Layer 3 of a small transformer language model trained on English Wikipedia (16 layers, counted from 0, width 64).
A neuron's activation on a vector x is SiLU(gate . x) times (in . x), where the dot is the dot product.

Input weights of the MLP neurons that the questions are about. A number n stands for n times 0.014.
n7 gate: -13 -29 -22 6 26 -3 -13 6 26 -3 -16 -16 94 -8 26 17 -47 -3 6 -12 -1 5 -8 -28 25 -23 -7 -43 -26 15 -31 24 47 26 -12 8 38 5 10 4 1 12 25 11 5 12 11 48 -34 6 16 -36 7 1 -8 -34 3 38 10 14 -30 37 -15 -23
n89 gate: 9 32 18 0 19 -11 -26 26 28 -39 -22 -12 21 29 9 -31 -52 7 27 0 -3 -55 10 19 34 5 14 32 -9 22 -4 -67 23 -44 -40 -27 -16 -31 -22 7 -40 -7 -28 -3 -46 -15 -13 -12 2 5 -39 31 -5 20 0 16 -29 -32 -18 -12 -8 1 -15 -45
n90 gate: -42 4 -3 16 -19 -53 -34 -61 17 -20 27 11 -36 12 2 -16 27 21 -6 -28 -23 10 18 28 35 -3 49 21 -21 30 35 -5 -10 -18 32 -25 -28 -2 36 1 -3 -28 30 37 -22 -46 -22 -16 -20 7 -28 27 -7 -38 -34 51 5 8 46 -27 -25 -20 -52 -31
n121 gate: 21 25 11 16 -1 33 -10 -8 26 27 20 -7 3 -21 21 -5 -43 36 -77 31 29 13 -21 44 8 31 11 5 -1 9 -5 7 -40 -15 14 -2 23 -13 6 10 -10 12 12 22 5 4 -36 30 -45 -15 -23 14 12 -18 69 -22 -46 -3 -31 -1 -23 17 -16 -37
n143 gate: 1 -7 24 6 -18 18 -13 -11 -2 -5 13 20 3 38 -42 -36 -12 6 50 72 -29 -22 -5 -31 -3 -2 -69 -2 14 14 11 -5 31 -23 1 47 27 -14 -9 21 39 -31 10 7 3 17 3 19 54 -13 -10 4 -30 -10 -27 62 43 -32 0 -9 -24 9 16 -12
n193 gate: 24 76 -3 10 -15 -33 12 71 6 1 -5 44 6 -2 -22 -82 20 28 31 11 -26 -19 43 8 -42 55 -7 0 53 -9 -30 49 -26 1 -50 60 -16 15 1 -39 -15 39 3 28 -1 27 27 -52 22 0 0 -25 -19 1 11 65 -18 -9 8 -30 41 46 4 1
n205 gate: 74 57 29 -15 -17 2 1 12 -2 3 -39 -15 14 -13 6 -5 -28 21 -30 10 -35 -5 16 -24 1 6 -27 -19 23 67 9 -50 15 6 18 9 -24 -28 -12 9 0 -16 -13 -12 40 13 9 -24 -58 60 38 2 56 29 12 -6 -3 -40 34 -2 -10 -12 -7 -28
n223 gate: 48 19 9 2 -29 49 56 34 11 11 -30 -38 36 -37 -18 -20 35 40 36 -12 5 -38 -7 22 20 17 10 -40 -45 -27 47 2 -33 7 15 -10 38 28 9 -7 -2 6 1 -51 3 45 -26 18 -10 14 34 -25 12 1 8 17 -3 18 -33 16 18 -64 -2 15
n224 gate: -19 -39 31 -3 -46 15 -1 10 -25 15 13 -53 5 -6 -12 6 31 29 25 -17 -15 3 -36 38 36 18 27 -16 -1 -5 30 -19 9 -45 -9 44 -1 -17 -5 20 4 -1 31 -2 -17 -33 -7 4 4 72 -54 -18 7 -46 -16 28 -5 42 24 -4 9 35 -2 1
n231 gate: -20 4 3 33 31 -45 20 9 10 49 -7 -10 -13 40 -11 -17 8 63 20 39 -6 12 33 -48 25 -4 20 -26 -33 -11 46 19 50 32 46 4 19 4 -30 -10 29 29 17 15 57 -25 -29 -4 -2 3 -10 65 18 -13 -20 -12 20 -8 -19 -28 -4 22 -16 10
n238 gate: 22 3 -1 45 1 15 -8 -22 12 -37 -19 23 7 18 -44 -1 -33 24 6 1 -8 17 11 23 -4 -10 -8 -22 -26 10 -13 17 -9 2 8 -8 -4 6 29 -28 -7 17 -6 -24 21 48 16 1 -71 -13 2 13 23 14 -3 33 -57 4 -1 19 -2 7 14 63
n263 gate: 37 7 5 50 -3 32 5 -15 -25 -33 35 -33 6 -38 -14 -16 20 -1 9 13 39 15 -25 -20 -19 19 9 40 -30 28 -8 -18 -13 -26 -32 -9 3 -38 -9 52 25 -5 -17 -2 -12 8 -43 -24 22 27 5 7 36 -21 5 -17 -27 16 -19 2 -7 10 14 -29
n264 gate: 5 -32 40 4 9 58 -25 -36 -15 -46 27 -37 28 -36 -9 -41 -15 5 18 63 -28 10 -11 -6 -42 -11 21 -36 20 22 13 -13 23 25 -13 50 1 -10 28 35 2 16 -16 -23 -1 11 51 -3 -29 36 -10 16 0 2 25 -21 -64 23 36 4 17 -17 -6 7
n308 gate: -13 10 -18 -35 3 8 17 -4 12 -43 -9 -28 7 -50 -34 -3 33 29 19 -22 33 2 28 -6 -11 39 5 -33 0 32 -58 7 -2 12 -21 14 -6 16 -17 -24 -8 79 -18 24 -5 -4 32 40 -43 6 -23 21 48 -24 -19 51 24 -44 40 -16 29 -24 -16 -45
n359 gate: -39 33 -18 -16 -2 12 -26 17 39 18 -17 -14 13 -9 8 -16 17 25 -55 23 -28 3 -3 42 67 -9 5 29 7 31 13 -39 -21 -15 -2 16 -30 13 13 -18 -63 -68 -32 -2 -9 38 22 17 -35 6 5 -3 -53 -26 24 37 1 -23 40 16 -10 9 -25 7
n368 gate: 4 3 4 0 2 -4 -6 15 41 -7 -18 18 -23 2 18 24 -22 13 -20 -1 -53 35 4 5 7 50 39 -6 3 -7 18 -4 -32 16 -12 -9 2 11 12 1 13 1 57 49 0 15 4 17 -7 14 9 -2 -11 -33 2 7 -33 -4 -7 30 -47 3 -4 6
n381 gate: -4 -6 41 9 26 -26 25 -79 28 19 20 -28 -1 3 -21 21 24 14 -5 -6 -13 17 -11 25 -1 23 -12 -33 -21 -17 21 14 15 34 26 -22 1 35 -43 33 24 -5 -6 40 -20 1 -10 -15 -24 -20 -5 -19 -15 36 -12 4 -3 2 42 12 -35 12 -23 22
n418 gate: 16 13 11 9 -34 18 20 5 -21 -21 24 13 3 14 15 -30 -20 -2 -22 42 3 -24 -18 1 1 28 -8 -31 5 -20 0 -22 19 6 31 19 25 -69 -18 -14 8 -4 27 27 -6 -10 -33 -7 3 38 -2 4 -39 16 -19 24 -13 -1 26 -40 -2 -29 30 10
n446 gate: 43 -3 -13 66 -33 8 -4 29 16 7 5 14 -28 23 -14 15 7 39 49 -11 -21 -7 -1 16 43 -32 -37 -27 37 26 22 19 -42 18 -43 -5 -15 -12 -5 -32 39 -10 19 -2 -3 -13 -16 -11 20 -35 -45 5 11 -32 9 -6 18 68 32 4 2 0 2 -10
n451 gate: 5 57 -25 19 20 -40 30 -28 -19 15 -3 17 22 -23 -14 -43 17 -34 -3 30 34 7 -16 -17 -16 -18 7 -54 -1 21 -5 20 9 21 -6 46 -2 -34 -27 10 17 -25 20 -25 1 3 -10 -10 13 14 -17 -31 -42 3 -19 1 -10 -24 -24 -18 20 -18 33 1
n453 gate: 7 -18 -26 14 -21 54 -7 28 -16 -17 -16 35 9 49 -13 -50 12 35 7 15 4 -47 -54 -47 3 9 -6 -3 -26 23 -15 10 2 10 -21 51 11 -29 -15 6 -15 6 15 10 -10 55 -14 -15 2 22 -4 4 29 22 11 -12 -18 -22 -2 20 22 -26 13 7
n460 gate: 4 2 21 -23 21 27 10 -19 37 27 -24 35 -33 55 43 -31 4 -19 -3 4 8 10 -13 32 17 12 -6 -44 -29 14 13 -23 -17 5 28 -40 12 -30 27 -22 19 -54 0 -27 12 24 15 45 -27 -12 -9 4 -4 -36 12 -33 -19 11 -19 -1 -11 -4 -29 5
n470 gate: 26 22 38 -7 -3 28 1 -5 -11 -29 -1 25 54 -3 -14 -5 11 -26 -1 4 35 -57 -21 4 20 -5 -17 14 -53 -54 -3 28 0 -30 -53 18 20 -12 -13 4 18 5 -10 11 4 35 6 24 -42 -50 -10 -24 1 -25 17 8 11 7 -28 -13 -1 21 36 49
n480 gate: -48 25 21 18 -23 23 11 -46 10 2 0 5 -4 -15 -46 15 -8 -47 -27 -30 22 9 -40 23 15 15 5 70 -24 36 8 -67 -9 -4 37 -8 24 1 -2 39 -7 56 -13 12 14 -22 23 14 9 27 51 52 -46 -22 -19 26 -1 36 14 -9 -15 -15 -21 -15
n487 gate: -62 -1 30 31 -21 16 50 39 -28 30 -20 3 33 34 15 -1 -5 11 4 11 -27 -45 -12 19 9 -16 4 61 -44 7 -31 -8 12 -5 -36 63 96 -54 5 -28 -6 13 -3 9 33 13 11 20 39 -19 -17 -76 55 11 42 -29 -6 26 1 47 -1 45 20 -4
n7 in: -32 9 -13 37 -7 -25 -25 31 -3 24 -29 -21 30 5 -10 17 -5 -25 -21 -18 24 3 -3 -32 38 -19 13 14 -3 3 -25 -7 33 41 -40 -3 6 35 -5 7 -31 47 29 -3 -1 -15 26 -4 0 23 26 10 13 37 -52 0 1 15 -14 19 -3 -7 10 -11
n89 in: -28 6 25 -22 0 8 1 34 25 -10 -11 5 -14 18 38 -11 -44 -14 31 -16 -9 -43 7 4 30 -3 22 5 -21 10 -20 -26 -11 -10 -47 3 -9 -47 -27 -8 -16 -10 -16 -4 -26 -12 6 -15 -24 -10 -39 -7 -20 16 -2 12 -3 3 11 -22 6 38 -8 -50
n90 in: -5 -13 -8 -17 36 34 6 -16 -2 3 55 16 23 1 -8 22 2 -45 -16 11 7 46 29 -59 -13 15 -19 -25 25 8 26 11 39 -15 55 -18 -3 -11 2 -12 -11 -28 3 -19 27 -30 16 -4 68 -20 28 -25 -19 65 10 -23 9 16 -23 -12 10 6 14 -37
n121 in: 37 1 20 24 -28 9 -23 39 -38 20 -34 12 -32 30 2 -20 -12 12 11 26 24 2 22 30 -13 13 36 7 -26 -12 -10 2 -46 7 -21 16 -11 -23 -12 -1 -5 -10 -2 -80 12 14 17 -41 50 5 20 36 27 33 1 20 -34 -48 -46 -31 -2 4 38 25
n143 in: 10 -11 25 8 -63 -9 -29 8 6 21 -30 -3 20 71 -7 -4 -23 14 16 24 -20 -24 -13 17 -38 1 1 5 -15 -4 -25 -10 25 10 -9 70 38 -2 29 -16 31 26 -18 17 24 -21 -21 15 18 15 -29 7 -44 2 -36 60 1 -31 28 7 13 -27 11 -4
n193 in: -9 32 42 12 -13 -37 -4 13 7 -9 0 48 17 0 -24 -76 13 1 -6 23 -31 -29 11 -6 -30 -19 -26 24 20 1 -1 38 6 -6 -23 0 16 0 18 -41 -17 12 22 -27 -5 10 -1 -20 -14 -26 -27 -22 -22 10 53 -13 -63 35 -14 -3 18 15 26 36
n205 in: 19 -2 22 35 12 13 5 10 58 18 11 -3 -46 6 11 47 -12 1 -6 17 -36 -3 -8 -15 40 16 11 -13 3 -12 7 18 8 21 -50 7 46 -27 10 -14 7 -27 25 40 1 12 12 -6 -26 32 -26 -17 45 -13 0 -1 -31 18 9 -20 18 8 2 -23
n223 in: 20 -14 36 34 18 5 26 -14 -8 67 3 7 -42 23 -31 -15 -10 6 25 -8 -55 12 34 -46 -17 -4 10 -27 -43 -20 -17 -6 -3 -1 26 23 31 16 -24 -1 -11 36 60 3 -27 -20 29 -14 12 -34 26 -15 8 -1 -8 -2 -19 17 -28 -20 -2 1 6 -3
n224 in: 48 46 4 -24 -4 -10 13 52 -17 4 -28 35 -27 -5 -23 -26 -23 -4 -4 34 -2 -2 19 -25 -52 6 4 -1 -4 -4 20 19 6 -25 21 -3 29 6 -33 11 -15 -1 16 7 -1 -26 -20 -38 36 41 11 16 -9 -50 24 21 -25 1 -11 54 27 12 12 45
n231 in: 36 -15 12 14 21 -28 -10 4 7 -15 -15 -13 -1 17 -16 -27 6 42 40 -9 9 -9 -8 -3 18 1 13 -26 -42 -8 -14 -14 -6 27 -9 17 11 23 -48 2 34 29 35 -3 0 -29 -1 -1 -3 8 -71 45 19 -24 -57 31 33 -29 6 29 15 -18 -18 12
n238 in: -12 -14 -15 58 -10 10 12 -18 4 -10 -2 27 -29 20 -26 14 -11 10 2 -10 -34 8 3 10 -13 14 -6 10 -26 -9 11 20 -7 -5 -4 13 -13 11 28 -36 -9 44 -4 11 10 37 12 -21 -38 15 -19 24 29 20 -10 37 -52 1 11 14 4 6 28 37
n263 in: 1 18 -14 7 -10 -1 13 -22 5 10 30 -4 -20 -30 -17 -5 33 -15 1 -34 13 30 -22 -23 -11 12 -3 8 -21 23 -16 -24 14 28 -24 -17 -10 -20 -14 -3 10 -1 -39 -3 -12 19 -26 0 -13 32 -19 -26 10 -21 -7 -40 19 -1 -6 -22 14 28 -44 1
n264 in: -26 -26 24 8 5 49 -19 -25 -5 -33 20 -9 6 -21 -19 -8 -12 -28 29 38 -17 -16 -9 -16 -45 -17 4 -32 5 11 7 10 19 14 -15 38 4 -11 44 19 3 18 -26 -25 -4 31 33 -3 -10 5 -10 12 3 13 19 13 -34 41 46 1 -3 11 10 11
n308 in: -16 40 -4 -10 -27 -14 39 6 8 -5 -5 12 -12 -35 -34 -38 25 -10 7 16 26 -17 33 -16 24 -5 -5 10 27 7 5 42 -25 -28 -38 -15 0 12 -11 -22 14 16 -5 14 49 6 46 47 -5 -7 -8 16 26 -14 -1 3 1 -28 -3 -34 28 3 -18 -37
n359 in: 5 22 -4 2 8 -12 -15 -5 36 22 -4 -15 -15 -15 20 -11 13 -1 -41 -18 -5 58 6 36 16 25 17 -57 46 -13 -19 3 -14 14 -18 -31 -3 18 -27 -13 -56 -16 -39 -16 4 9 -2 9 -31 17 -13 -22 -46 -47 -17 16 12 19 -3 -29 47 26 -18 35
n368 in: -9 -15 10 2 -24 -11 4 -29 -21 -2 10 22 -14 30 11 10 7 -51 -20 -22 -38 -24 -29 -8 -4 -4 17 45 26 -48 30 2 12 6 11 -5 -25 -12 -5 7 -5 -7 -7 34 -32 4 6 -1 10 -12 15 -11 13 -24 -12 -4 14 -9 -26 51 20 -6 27 -18
n381 in: -25 16 3 29 -12 -31 25 -40 9 24 27 -19 -20 -9 12 -3 0 -12 -8 -10 -5 8 14 -47 8 24 -3 -48 21 -6 23 10 -27 26 9 7 -23 41 -34 22 8 -11 17 25 -26 -25 0 -8 -5 -15 24 30 -19 -9 -4 -24 -27 37 40 -17 -6 23 -14 36
n418 in: 1 -23 -43 25 -36 -4 31 -16 0 -27 -8 -36 -1 8 44 -22 -5 35 5 38 2 8 -30 -31 -19 42 1 -22 -10 4 -22 7 -13 -26 8 3 16 6 4 7 -12 -26 -18 -8 -18 13 -19 22 19 -26 18 10 1 44 2 21 -39 4 9 -27 9 24 -9 4
n446 in: 4 1 8 -17 13 -17 -9 8 4 -16 -29 -2 -19 13 6 15 -8 44 26 33 7 14 4 0 -59 6 7 14 -3 -5 -10 -4 8 -8 -16 -17 1 -1 -1 -1 8 30 -8 -1 -7 19 23 -12 21 -44 8 23 6 -36 8 24 -6 -27 -17 34 48 27 51 20
n451 in: -13 28 -25 2 -9 -31 45 14 13 29 -26 9 -14 2 4 -52 15 12 -24 15 16 0 11 -9 1 10 0 -20 -25 42 -13 -23 -31 35 -2 30 3 11 22 22 -6 15 17 -9 -13 -13 -31 -26 26 42 -46 27 -21 -34 32 -9 -37 -42 19 -13 -21 -9 -14 -18
n453 in: -11 -22 -15 -6 -26 26 -17 7 2 -8 -14 45 16 24 10 9 -1 -9 1 11 6 -11 -49 -6 -10 8 -17 6 -46 47 -6 8 11 -4 -7 37 33 -31 -1 -12 -8 17 29 -12 39 48 -26 2 -7 7 19 -14 -9 31 -17 12 5 -34 16 6 -16 1 -10 -1
n460 in: 29 -1 49 -20 10 16 -31 -41 17 12 -4 25 -4 36 -5 -25 25 1 12 -3 -9 27 6 4 -4 20 -4 -47 -16 39 -9 -7 1 5 20 8 29 -13 -1 42 -15 -14 -5 -42 9 -11 27 48 -39 -10 -19 -8 12 -5 -14 -10 -29 30 -37 1 -47 -13 -37 -1
n470 in: 7 29 34 -18 -4 -11 -25 -1 37 31 -1 27 -16 8 -11 7 40 -26 7 -17 8 -5 46 46 -25 12 -9 -15 -3 -8 21 18 18 -10 -8 45 -20 -24 -19 -17 0 15 15 6 3 6 -4 15 -1 3 5 34 -4 11 -28 19 13 25 17 -41 -22 9 -3 48
n480 in: -9 13 12 61 -17 18 26 -19 -29 -10 40 10 6 -29 -6 -8 -12 -13 -25 14 57 -1 -18 -17 18 42 -15 58 -1 27 39 -24 -12 5 -41 18 -14 4 15 33 -1 5 -21 29 50 -2 24 -2 24 -1 16 -12 -43 29 -14 -9 5 23 -9 14 -19 -13 -2 -27
n487 in: -20 -14 -31 14 -13 50 -3 -18 -16 -12 3 5 69 29 31 22 -31 -39 -21 16 42 -5 3 -6 7 -33 1 14 -43 16 -16 -51 -16 -32 -11 -7 40 -42 17 2 1 -10 -80 -19 6 7 9 6 -5 -18 -36 -24 -2 15 14 -4 -13 0 -32 22 20 15 14 -39

Each question shows a token from some text and the vector x that enters the MLP there. A number n stands for n times 0.012.

"|---|---|---|": -14 -9 -21 -20 48 -43 1 11 -19 39 13 -29 -46 -16 26 15 20 -13 -7 -37 15 -1 -42 -51 2 -26 -22 11 -3 10 42 23 12 -5 -7 9 -32 8 9 12 -7 27 -17 -2 10 -27 -31 -22 -14 -48 9 29 -25 10 3 12 36 10 -12 -19 -29 -27 -19 28
The neuron with the highest activation: n381

" Ad": 3 -52 -12 17 -1 -29 7 -36 18 -15 11 -45 -25 -12 25 -26 -13 -4 -19 -51 -6 13 14 -3 -22 -6 -60 -17 5 -70 1 -5 -12 -30 1 4 -8 -4 4 15 -38 2 -8 9 20 -13 -4 -3 -44 -16 -23 -5 11 23 36 25 0 -6 -15 18 -9 -8 11 -46
The most active neuron and its activation: n453, at about 0.28

"te": 23 -44 18 -14 -31 -13 -22 5 -10 -5 -30 44 -21 -20 22 14 35 -23 -35 -26 -5 30 -28 15 -2 -20 -58 -18 -8 -16 13 -1 7 1 -34 -6 3 -3 38 -19 -33 -17 -33 21 8 0 12 -4 10 81 -25 22 37 -5 -20 9 -37 14 3 -2 -6 -2 25 20
The three highest activations, in order: n238, n205, n224

"harm": 6 -18 1 -17 4 -63 -11 -39 35 -6 46 4 -16 -46 4 -14 -4 36 -55 -24 -20 -12 -16 -77 -35 -10 -39 1 -22 -17 -9 -16 -37 0 -16 -4 6 -7 66 -2 -34 -11 25 6 2 20 -12 5 48 15 10 52 -4 14 -23 -34 8 -3 0 1 1 8 16 -34
The neuron with the highest activation: n90

" Thi": 2 -35 -30 5 16 8 1 -18 6 -4 22 -27 -42 -24 21 -29 -28 -3 6 -63 -23 11 -21 -21 1 1 -52 -14 27 -50 31 -5 -36 -8 -35 -25 21 -33 46 -4 -29 -5 3 16 6 -27 1 -9 -9 11 1 20 -26 16 -9 53 -15 11 -18 13 -10 -4 26 -22
The neuron with the highest activation: n368

"===": -7 -6 0 -36 5 -24 22 5 -34 14 21 -32 -57 -5 18 22 11 -16 -11 -14 1 41 -29 -18 -15 -30 -21 -11 -24 5 48 22 6 -45 -34 4 0 -3 6 -1 -7 22 0 7 2 -39 -15 -24 -11 -49 0 24 6 14 23 16 39 2 -6 -13 -22 -38 -19 -27
The neuron with the highest activation: n90

" ": -9 5 -17 -13 2 -35 5 5 -13 20 13 -8 -16 0 38 4 14 17 6 -16 -8 -1 -8 4 -3 -51 -8 -21 -22 -66 -4 6 1 -2 -22 5 6 -18 -4 1 3 11 -10 19 24 -23 6 2 -9 3 5 33 -12 35 3 4 -36 17 1 6 -24 -26 15 -19
The neuron with the highest activation: n263

" a": -12 -40 -9 -32 25 -21 23 0 -5 -4 2 20 -19 23 12 -28 13 -2 -32 -4 -8 -11 -1 4 -29 -39 -32 9 7 -18 0 -6 2 -28 -82 -4 -8 -11 42 -10 -4 -5 2 -7 10 -22 13 -32 -17 3 16 -8 30 -13 9 16 -15 7 6 -6 8 -38 -3 10
The two highest activations, in order: n193, n381

"mus": 22 -50 -3 -41 4 -29 28 53 -2 40 2 -7 -5 12 -2 14 -10 -16 -23 -14 13 -4 -29 -19 -36 -11 -61 -14 -2 -30 8 0 -9 2 16 -10 -11 -15 -46 -3 -30 20 -7 28 15 -17 -12 8 -14 16 -32 13 -11 1 -1 18 -19 17 -54 -5 -2 10 14 -37
The most active neuron and its activation: n264, at about 0.33

" Cap": 59 -41 4 -12 -15 -15 23 18 -21 -11 -3 -14 -44 -14 26 -23 -1 27 -25 -4 -9 11 0 -46 -28 -7 -60 -22 5 -41 0 -14 -22 -6 -17 4 -28 -33 8 -3 -11 15 -12 -11 34 17 -16 11 -27 4 10 30 -4 33 -13 6 0 7 3 -4 -24 -12 17 -5
The most active neuron and its activation: n418, at about 1

" Gor": 30 -61 -9 -10 -2 -1 14 39 -16 10 -16 -52 -45 -23 27 -33 -13 -26 -2 -21 -18 16 0 -18 -21 5 -79 -14 -21 -29 3 -12 11 6 -11 -6 -2 -31 -14 -12 2 -8 -1 -1 22 -7 -7 4 -31 -16 -21 23 -1 9 -10 28 -2 -6 -30 -6 0 -9 8 -25
The most active neuron and its activation: n418, at about 0.27

"i": -12 -22 -12 -6 -11 -41 1 -15 -28 5 -21 -13 6 1 21 -16 20 -22 -34 -26 -28 32 -7 -11 -5 -15 -81 18 5 -35 -8 2 -1 14 21 -47 6 7 3 2 23 -5 6 8 10 -5 5 -3 20 -47 -15 14 27 8 -43 36 -47 7 -20 -13 5 -8 7 -34
The neuron with the highest activation: n90

" Ne": 7 -27 8 5 59 -23 -6 -23 -11 -5 -8 -27 6 -18 12 -22 27 -20 -29 -47 -35 -7 1 5 -12 -9 -56 -13 33 -60 -12 -7 -20 -15 -19 2 -1 -33 23 -25 -13 24 6 -13 28 2 19 -2 -25 -11 -28 13 -19 18 -15 1 -27 -4 -1 12 -26 -16 -13 -5
The two highest activations, in order: n238, n224

"\n": 0 -8 -9 -33 -6 -49 15 -20 -28 -18 -21 -46 -52 -4 1 -1 3 1 -1 -25 -22 1 -29 -9 3 -24 -16 17 -9 -12 36 -12 11 -36 -39 37 6 23 16 7 7 20 14 -1 19 -7 5 -28 3 -56 -24 36 -4 24 8 -13 -13 31 10 -51 -13 -24 8 1
The most active neuron and its activation: n359, at about 0.31

"M": -13 -28 -36 -20 -32 -9 -41 56 -14 -4 10 3 -37 13 -5 -28 -4 -2 -34 -44 -8 16 5 7 -54 -8 -52 33 5 -26 -2 -15 -12 -14 12 2 13 5 14 9 12 42 14 -13 28 41 8 1 -12 8 -11 22 -4 18 1 13 -7 31 43 2 -5 -26 23 22
The three highest activations, in order: n238, n193, n453

"2": -5 -26 -5 -20 -14 15 5 27 -28 -3 -26 -26 -10 -20 -17 -1 13 -8 6 -17 13 31 -31 -16 -7 -46 -8 -17 -2 -20 -12 -17 6 -7 -34 -6 13 -22 5 14 1 -10 -19 6 51 7 -33 13 -6 20 8 -20 -2 9 -30 25 9 -6 -15 -43 7 -22 -23 -32
The neuron with the highest activation: n263

"4": -1 -16 9 -16 31 -1 -6 -2 -15 9 -9 -9 -40 -27 -12 -42 32 -26 -29 4 -18 -30 -40 -25 -6 -47 -17 10 -14 17 14 -11 19 -3 -21 -18 -4 -3 3 15 -7 22 15 15 26 4 -24 10 53 -10 -5 -17 27 3 -20 -10 -19 5 -9 -43 -11 -25 8 -1
The two highest activations, in order: n263, n359

" proved": 4 -48 -24 -34 57 -40 19 7 8 22 -11 9 -29 -9 28 -24 8 -28 22 0 -9 13 -39 -3 -14 -33 -31 4 12 31 -8 -28 -29 14 -39 18 -3 4 35 -17 8 4 -12 -18 6 -19 6 -21 1 3 12 12 -4 2 -7 15 -15 -12 -43 7 -6 -26 24 26
The neuron with the highest activation: n451

"ries": 15 -3 10 -40 38 -45 12 -21 1 5 10 -9 -14 7 23 10 11 -1 -18 -38 1 -23 -35 -19 -26 -11 -72 14 -2 -1 5 -1 -14 0 -7 -29 10 7 -33 -28 -45 8 -13 25 -1 7 -2 8 45 -24 -3 11 -20 9 16 14 -6 27 -20 -19 -29 -13 21 18
The most active neuron and its activation: n381, at about 0.32

"'": -19 -37 -3 -46 4 -12 7 -32 2 -3 -4 -33 -40 -2 -21 -15 31 -26 -28 -12 4 18 -19 17 -16 -19 -19 -13 -18 12 14 24 -9 -47 -80 -20 21 -29 27 -9 -2 15 2 -13 12 8 11 -6 1 -31 -16 43 -18 25 -46 -6 3 26 17 21 -21 9 5 -13
The neuron with the highest activation: n308

" FW": -9 -38 -3 -39 -6 -8 -23 54 -35 41 21 -17 -69 14 -17 -27 14 -19 6 -25 42 11 8 -47 -28 -5 -11 15 -51 -25 12 -8 -26 15 7 -5 1 11 -13 3 2 6 2 16 23 -45 13 4 -19 -39 -7 11 -43 7 19 -32 4 21 11 -18 -18 -22 10 12
The neuron with the highest activation: n205

"ia": 7 -12 -5 -29 -26 -6 11 4 -17 6 6 8 -27 12 32 -14 38 13 -45 -14 -15 -9 -22 -2 1 -20 -81 33 -4 -5 3 8 -12 14 11 -12 18 1 -10 -17 1 14 -10 18 6 -32 3 10 19 -50 8 12 9 -17 -25 25 -28 13 -25 2 -16 11 4 -19
The most active neuron and its activation: n264, at about 0.32

" and": -3 -37 -28 -41 -12 -28 -12 -35 0 38 -19 -25 -41 10 16 23 13 -29 0 -19 13 -9 -3 -19 -35 -38 -35 -2 18 -22 -10 -9 -6 -1 -17 11 1 19 -5 -2 -8 3 14 -32 5 0 5 -17 -38 -14 -33 13 -19 33 -16 17 -11 -3 -7 -22 -10 19 -8 -18
The neuron with the highest activation: n480

"ar": -4 -49 2 -21 -19 -26 -7 -17 5 28 -4 22 -33 -7 15 -11 8 -20 -24 -15 -3 25 27 -14 -9 -17 -84 11 -7 -19 16 10 15 11 24 -15 9 -2 -3 21 -14 4 7 26 -8 17 32 4 20 -27 -11 55 3 13 -19 5 -38 -23 -5 5 13 10 26 -10
The neuron with the highest activation: n381

" All": 4 -17 17 -17 -12 -37 -23 -37 -2 -4 51 -17 -28 -38 9 26 15 0 10 -33 -24 -36 -11 0 -57 -5 -68 22 6 -28 -3 11 11 9 -47 -3 -8 -16 26 15 -36 8 -19 -5 22 -9 8 -11 -23 -5 -19 7 -13 9 29 -22 -3 -18 -16 -30 -43 -2 -4 27
The three highest activations, in order: n470, n264, n231

"n": 22 -24 -23 -19 19 -41 -43 17 -4 -13 -3 10 -26 -2 31 -21 18 -38 -4 -35 -5 -4 31 -3 13 -23 -72 26 -2 -10 -30 4 5 -30 30 -6 -2 -11 -2 20 16 0 0 18 1 14 -6 4 21 -6 -8 26 2 5 -51 23 -50 15 -16 -5 -5 9 0 -57
The neuron with the highest activation: n89

" text": 40 -21 -17 -52 -19 -62 9 34 7 16 15 -7 -4 -3 9 20 10 -26 -20 -11 -21 19 -27 13 -20 -17 -39 -14 4 -19 -14 -35 -6 25 -14 1 -24 -11 -7 -2 -18 -12 1 -16 12 -7 4 -12 31 34 -9 5 -4 11 9 -18 -7 53 -23 29 -32 -16 18 -9
The most active neuron and its activation: n308, at about 0.37

"al": -4 -46 -10 -20 -15 -32 -10 -25 12 25 -33 -22 -38 -13 13 -14 23 -10 -21 -24 35 12 -16 6 -15 -27 -68 -24 -26 -12 -4 5 24 -13 5 0 -25 5 19 9 13 -4 -7 18 9 42 9 -1 -9 6 -5 28 10 6 -38 -2 -34 -7 -29 -10 -10 -3 37 12
The three highest activations, in order: n238, n89, n460

")": -8 -4 -31 -37 -18 -9 -19 -23 -26 9 3 -23 -44 -11 12 -17 -15 -13 -12 -43 7 17 9 -13 18 -29 -36 7 -41 2 8 -6 15 -16 -7 -4 15 50 -13 -20 -24 7 -8 6 34 -16 24 -4 23 11 0 0 7 41 11 27 -14 11 -11 -4 -17 -9 -14 -6
The three highest activations, in order: n480, n90, n446

" Mal": 3 -48 -1 -10 -10 -18 13 17 5 -4 18 -21 -61 -17 -1 -38 -12 -2 -5 -21 14 -24 -8 -30 -3 5 -70 -22 -26 -32 14 -37 -7 2 1 1 -2 -32 -22 -28 18 12 -6 15 29 13 4 -8 -32 1 -20 39 4 4 -14 16 -6 1 -20 -13 -12 -4 39 7
The most active neuron and its activation: n231, at about 1

",": -14 -41 -1 -13 -20 -19 16 -1 -6 -3 -4 -30 -25 3 28 0 6 21 -22 -12 -24 -5 7 3 -14 -51 -18 -6 3 -10 20 -5 -19 -2 -5 -6 5 29 -31 -22 8 4 15 -8 12 -13 -3 -18 -20 74 -11 20 1 45 -1 -17 4 13 -35 -13 -13 6 -6 -24
The neuron with the highest activation: n231

" music": 40 -7 -29 -49 -24 -50 11 18 -2 27 -11 -25 -39 -2 17 23 -18 -9 -12 7 0 -9 -38 2 -8 -14 -49 10 -14 -5 -6 -22 -4 3 -27 -19 22 0 16 -6 5 -21 44 -14 27 -23 24 -3 26 47 -18 16 29 -12 -3 -12 -6 21 -8 2 -20 -31 -2 10
The three highest activations, in order: n205, n224, n264

" instrument": 26 -11 -14 -54 12 -42 -25 8 7 25 -11 -16 -2 -15 1 5 -2 -21 -13 -26 -28 12 -27 -1 -13 -23 -52 -10 -12 -5 19 -38 -25 20 -7 9 8 -15 30 -5 -21 -19 17 4 -2 -11 0 -7 55 32 13 25 18 18 4 -23 14 24 -5 20 -1 -11 39 -18
The most active neuron and its activation: n308, at about 0.36

"1": -11 -9 -1 -19 4 -11 4 58 -5 7 19 2 -27 -30 -15 -26 24 -19 -7 -38 -27 -1 -16 -22 -22 -53 -3 8 -8 17 -5 -16 11 -15 -16 -4 5 -24 30 24 6 2 -11 2 31 16 -8 6 28 -4 -7 16 -23 14 -4 4 3 19 -4 -36 -5 -17 -4 -14
The neuron with the highest activation: n381

"0": 12 -40 -11 -34 2 16 2 47 -3 -16 -5 -11 -55 -6 1 28 16 -24 -4 -22 -15 15 -19 -26 -5 -45 0 -4 -30 12 -20 -6 7 27 -9 -2 14 -29 -21 15 -14 15 -9 34 20 -15 -37 3 6 4 -4 14 15 27 6 40 -7 -15 -3 -22 -10 -21 -1 9
The most active neuron and its activation: n453, at about 0.59